Layer 2 of a small transformer language model trained on English Wikipedia (10 layers, counted from 0, width 64). Numbers have three digits each and are written without spaces.
A neuron's activation on a vector x is GELU(weights . x + bias), where the dot is the dot product.

Input weights of the MLP neurons that the questions are about. A number n stands for (n - 500) times 0.00089.
n1 (bias -0.057): 587571496542452698668506679328637435490553455426530656443361437462413309406527613666706214611532487489520539377159649478611398795619574460440509442217584817356349564502443459315464424552537538
n2 (bias -0.106): 523276723570413715899539610488605595188532530353704442475591483416274103037511665762659462430586488608636567508556712496384525488444412580426363442393339623481479480519435795565201363653497743
n3 (bias -0.062): 550507508375498616699315667475827468573404363551422532323602586345602434285334442517626498447528499521407577628411574315590630630662602414522266590537600647533581556468512460490621461439519532
n7 (bias -0.062): 424338672427519486423521423337612500339550699447605595536441495545667376488687723675803197543597837550432443584627530677452612582607353699483476472451480591476500669402437509537333279370556244
n10 (bias -0.044): 226516587596444546488768369603312635832382523590472451567462532368557385579531401470384463301460513534582521650565570565352398516593540491299586449290503405449829454473659579703215375539725701
n11 (bias -0.033): 427385776409416421565337522688506322461678537487594472390518549557644610409495425449488476607404543685409401712669627467368516614630484595734591481585204838493577581503553491331481410511344410
n12 (bias 0.046): 463613233421328468667672349372483441656391608365632561301557652405593486524494447707389581481556396714611500410355560488459642539461458531840368489776552709474443391348499603480283653392384518
n18 (bias -0.082): 399492406382462349724276279721510289352633528206618549428368558320350246469713471483264470511362628573499616364464586474604613565553700409643693329561546678599519384497412720385493549774427631
n20 (bias -0.030): 455602564554469465602617457399376556575415454175407627762381441182335525430635536433468699542663502608715435314499440573425359415463434565556529432865707564364570606467429607470401402650441386
n23 (bias -0.060): 499163735532602562718614617461578367544538578458507621426608616163548621472427504595697432756561614658284325489464497556401613581387332631246479413545437586451623502534773544545453497340328299
n25 (bias -0.067): 480310433421553695482453541528306447486507591504409548600685547479325467389583255402575686522628472487494386639633692321424354540493333451521610520547544619497458593515509651564127443688282504
n26 (bias -0.112): 598025676372414480677483515269685394533507508440599605444630344405839407206494445597509546497599594751581459397580328525477715642655458635515531521270272363600367556665465654238306533534334458
n40 (bias 0.084): 703699585483733653476581283650644331568446606513548582416486651198583349496535661538505637597611598380173705270298510367286767387426870269274614468606481396357381369538692499578371380549507674
n47 (bias -0.023): 379516314626427633312482540505509555399382319298472748507663516484504410528477563303862641648564526421331455607465747224607598455714595279474429581301567516332611227395404496626559437455299503
n48 (bias -0.070): 484340320419588534745278616510821831604533580421588383399610517331493396082528632680570381500527463603521731349415706434496687819759473395321530304341539384483509471447549461611509527335685655
n50 (bias 0.038): 336488428602291474360417539523458507653354410271479491583424376579440637567495562249604306334580355809338465549714570497404409514521532419406589408617584534380507444499432591816505242732599737
n52 (bias -0.136): 299629328588303446403556535839617490431668463287695324548437709501159206386759372441508612667383535528483461454466440722363468301683619442564494317673494516620576107178759572292511461466404660
n61 (bias -0.096): 436481640345378368429691410643526349429498677272652372385375582606551211436576388569585455686456681401518487713551476643410596522512509529484479700571433478690621343464653542587477412457388564
n65 (bias -0.077): 490492548519458664587496290735434422515614381275859676412321472321201269477647295411519481846468363437424521474607582499453600541376368601269662506389553609641291342448548743422604486609609671
n77 (bias -0.079): 475424386286439711628477405420649673717470428507718549525225584442446334553519491361533506790698623554401645416201452465547315589506582327518494301404377957609346444502480511443517288495438458
n78 (bias -0.064): 293361376399483495585167324444499574507341677563703618464690623428463399256489635567540221665698680610761624325625511592487543598534308596586441469237410523606258386623408503779435441460728527
n82 (bias -0.018): 549645393456323537620603460578392581341227504398613812436235393312089508504424415566447609535405469534642497350404687394597744624554599431502645542467768366509481430536414571401507296659285538
n91 (bias -0.053): 476440481638611698480222596361777309290405406532377657563296359444614453463709666478480448544716569454552329455411623486516451528449374680245431547488403487628530739377556849347355414573211575
n95 (bias -0.076): 460467489443661410641444370301631762522608549527511588680573527547454232299569481780793538533593365507505525424428688384492581531450594251508490436289314390158648616467562656605412551466478460
n102 (bias -0.002): 517368330408409259433548682543428604471465522408383389365348278374504418627566560256621536455493490434688478534600768313420422549577733491432756502508441443653497502404278749599533428470802633
n103 (bias -0.116): 547488463366405500613398623427541678517206373524622403618448670470566494202600359429204694618582373473735700392473892413595692257463764336750624423348455628516684121280620623547495519481566466
n108 (bias -0.080): 496408656531479636522575683588706584607632530536484504320473712344524208069503590663627513732549753433226606593346557380556621605562360172321548493488516605298462484534636472544335553552555459
n116 (bias -0.110): 536478617545519467764516596480683524389542604505649800664799280404558423359712294571364544613525697312603297317430389390727617715554468370663390359517363432218327550547173585206345507493492419
n119 (bias -0.173): 337173514440633534529488637356731594274520326561556576442576557553722470450647399484804540607660711390292299629602531315594588516676369557407796581386236667378542579590466596539452374518333382
n122 (bias -0.120): 458540318378511475676674260456503387544359266503463478581327415502715332458269282328500347504448419789590391468529572519683447772702507390574502567647616456416596546283525510448703490560459723
n124 (bias -0.044): 209570716463328637825557585592747718695672656606651559496405274384344458322436879774419445343566389901445513251380540358499635504434415415326298398398419690277442443382532686583466567604575691
n126 (bias -0.065): 480598400300649581625427489441506418367403335375773535677449573469544394479491362555402774563653549431610600383536653353587503238424645432598426553366467609427404171267539621613620387491588552

Each question shows a token from some text and the vector x that enters the MLP there. A number n stands for (n - 500) times 0.012.

"a": 563590437611552382497426597456376627605508550500233415583383612600426472589502514496323471492503484525505667544368494446487544547481447462349498577536496453511555496733526312474594614391401502
Which neuron lights up most? n48

" C": 483492362470503385558474500526508379400535369670228434537548495548580385682365477475479532524625453538495652479650498605537482410376506635492467483547368529468560715629550293573488432450456495
The most active neuron and its activation: n122, at about 0.32

" the": 534701473566503514410456616491404436379439504473274524493524590636395608368278547529477499607422367625500486444483435532558419603477476444664382661578483572528527498616375313491549521555500451
The most active neuron and its activation: n3, at about 0.52

"th": 491634460728527582575428496543504635293609468538386454574486475610290507515417529727497495525437568556416420496422543450444506386386581543387475470439480377548555552603451314510472550429558566
Which neuron lights up most? n2

"sphere": 508649470538605496435480549453607558636388392528204481472508365487597679633532581582610402493550590467425439485543357411514369449241517570456456611511594448521519441598443481463552484615395467
The most active neuron and its activation: n91, at about 1.5

"|": 494523461499545326490519570600320446444489564583382590430564413515486791515287484495445690524456318587621534406592194577503560519471615414492522531455492390644542499459529305465554601459466526
Which neuron lights up most? n82

" in": 600453522618370541521651640454424588505529616505380440410346571585404462308311444593448592417482473574592542470462325568514580357298467422530490616434507476585495463592609515493554498630430511
The most active neuron and its activation: n2, at about 1.6

"mont": 531624476582689471624521400407476496519445449551124529486481629573522701555304433654591526447532503438511560555427491425523538502497525463505451459485609415478491510529457196558420495436555498
Which two neurons fire most, strongest first? n3, n40

" Ko": 574579409448550491433479479509427485466521535537279345624420474583495350453472497471514603409632561454576548437415340535595481580493520297513618448529400411510495629812571489533536620394516402
Which neuron lights up most? n95

",": 510434514685346516477562534535354590473541442653262544589408419555458773484418408669516558520366417399508402557629420528494475451439378469572489578553421400514464425663539503420514508637572521
Which neuron lights up most? n25

"%": 507562629535473474506462440548474571364631524503378359590442393546396617639530526540402638432419602430484477504553406467389587421435492727433474564664676441543451404603468307381629462598400469
The most active neuron and its activation: n20, at about 1

"ves": 660555578514514433413448479561581599784483470615211477577432579477495459508329633574506549534441591460416509644477552429557621471383378457398524590465553552471406393536507357493501419442416477
The three highest activations, in order: n108, n40, n3

"the": 568644407602642613388481600447352505395555525506345529556373619528380454420396644637484304603405363486433515482499567533578482544430533504537452555446389484718423537608388449562440533517511444
The most active neuron and its activation: n1, at about 1.6

"9": 400444570536395425470396487651472355476635404463584444352438632637415496575437480438483560503487366405351574544497403448570580521499559526532665552334434650595581474588486374491632643452611461
The three highest activations, in order: n11, n65, n18

"1": 447450503682426396394451465546534432451630459501599429324428630687470557628379461431459580530455479495527572506631325516492441470440407548498513629427472361624565481450527314550667633411644489
Which neuron lights up most? n61

" \"": 581371448572546482468529543569324554482483477467301324479568470639555481547414692478383666425467419531496458472456459360526433498441546471683494535527394479671463659418479403464466523691485652
Which neuron lights up most? n102

"–": 513430495491404681379377563527291504531609498625311421457463387438443770686488504462389443484447535413579626447646498440536495548494502437462497512496499606456374537603564347606526538458716445
Which two neurons fire most, strongest first? n102, n50

" Liberal": 423545515551502410672509332482582344444479529418326359448545384360507632626483545432378608553487519418619596490600487440573648381323580557557402545548579582688561463451443398567463552611480396
Which neuron lights up most? n18

" La": 466519373457581570470596550528452640551648490607263325559376519481473274563387514425485537500435585562633546332451389567539558628550447383545541494538420569477432600679544363518496573437417377
Which neuron lights up most? n77

"y": 427557523623635552430532506520469662534547495450068468624450429606408561491477585623550641465441497481404564512443470442530533474375480447415507550505523327459562546693393356519529477496515471
The most active neuron and its activation: n95, at about 0.98

" favor": 570590532533559522574515439452398460456498389413622467547574492510484688648619583435439623443447425437361662538382344578440567534310580595446537636365564463456192603430544435503408468565447506
Which neuron lights up most? n40

"8": 366410608576433435523516537524584453430543499472445411349484667605562566532354536433540517494412420394379622553592227491450560446516341676456536622433511562632647510564490322463565609473562464
Which neuron lights up most? n11

" Du": 633507436549566565372556513383421553509519492443242433500486462517659512505424568548348774418563502479469563569514414695587511628528544342414558507445431525437368530595406443511501576482462343
Which neuron lights up most? n26

"===": 718503408422511525551511549578502662431518450618430487442455465614459505389449488438333521514392433595529513246447305508436590665457542615506512531475352452733590410491529325538479570495471655
Which neuron lights up most? n48

"0": 424494490532442503515503568524597385430577596471285450347538601627599542407510542476577376402497396370470366638553298584469507472491432627502502578324535458628628403646556339492631626408573494
The most active neuron and its activation: n61, at about 1.2

" has": 741547457450540340314586652452512593446370572563585474476502399451453674648365475465516592518555420341515446501349484553442497569413452581610498593509472603463290445514632352473619444483485591
The most active neuron and its activation: n82, at about 0.57

":": 494498514496302584522414683600312641553557519595173467491580495488461717586428453598474540579442567491571426439408466480574517432307359573493539496593540479396428618478518421397514457536602533
The most active neuron and its activation: n20, at about 0.79

" it": 745580348507554384284555426520514408497466407439549410610412519599466673651334521589392524431582527464589575452424604399542455512369476560585382418529564467419460521518468415446718609542562538
The most active neuron and its activation: n126, at about 1.1

" interact": 566487401403637575334549386528365466494486478531723600492535439405541489731508529684528642423491444346552443504436406605621480453373455514431442623427585545565462495621444360552566442426420396
Which neuron lights up most? n126

" a": 635639454495404385543574615492553464447441503506373378586389392716530591357226508555456580617476406498563579580453342526580397523532550441472481569568466623469552427609410265463650500476488498
Which neuron lights up most? n122

"7": 382438602601445424516509515479576477458489533477374417410498646626588542551325559436581490496447409399428608558634210545446588434589295631453512626436533533614614496566509272457497559485546478
The most active neuron and its activation: n61, at about 0.91

"\n": 663481491526568466487530501552364381522598650484431390451607497587440627407255528472385444400440450514571583512569386597365393550460540722479627505546448457700449370468484352519341591532513593
Which two neurons fire most, strongest first? n11, n10

"d": 486558465743546496327589546539607515483520494604311599547606499657408570608381480498513487508448526587501592617485458396426512468263511512426524555317415345500526562647393421520479473392476419
The three highest activations, in order: n47, n10, n95

" as": 563409587712511591442530537384417546510495580444311484491405605569407593496328485465483543421467343511572454521531302465472470700325399606400478508534512597620284556545604644444534492617499575
Which two neurons fire most, strongest first? n91, n25

"ger": 419617493641658463494510354485663423514523459516107470456517465548447541579397569606598546588376537473440510491468486412430548401328432453422525536582469450582429600520553536683558427486549494
The most active neuron and its activation: n40, at about 2.1

" Votes": 710602493520349446416511416643588472475543496599560362410523348494529641585500637515326508596628436404480480478570274560388415379486624658558511430601475413556459500377437425373589572590481513
Which neuron lights up most? n52

" b": 490617485394477576415554501546445566498362496428427446496546537701503532635471496710587362478679377551561583550710277564455512427451606557491471471422439433439476558687409290473488411382416465
The three highest activations, in order: n7, n50, n78

" Ve": 553492445411571518470493464452523448378615454357292420572348473526509470743430387414528647506551539449498681430486344470567561692355494471599552497515395448597463607682569602589531508504434409
The three highest activations, in order: n77, n18, n102

"-": 403346554614425536505488598550382589458589487613190423482467445573467800649490654426463525489404540543628519462402462481536460468371587348520491559505432613539362505595490290447449547554571538
Which neuron lights up most? n102

" certain": 511653557552483536340502619477571534510400397484502527563563589603398621552263437396448464623582574385423567395498324562449503504334581581504351517591528552526375451701411407505631463606419447
Which neuron lights up most? n77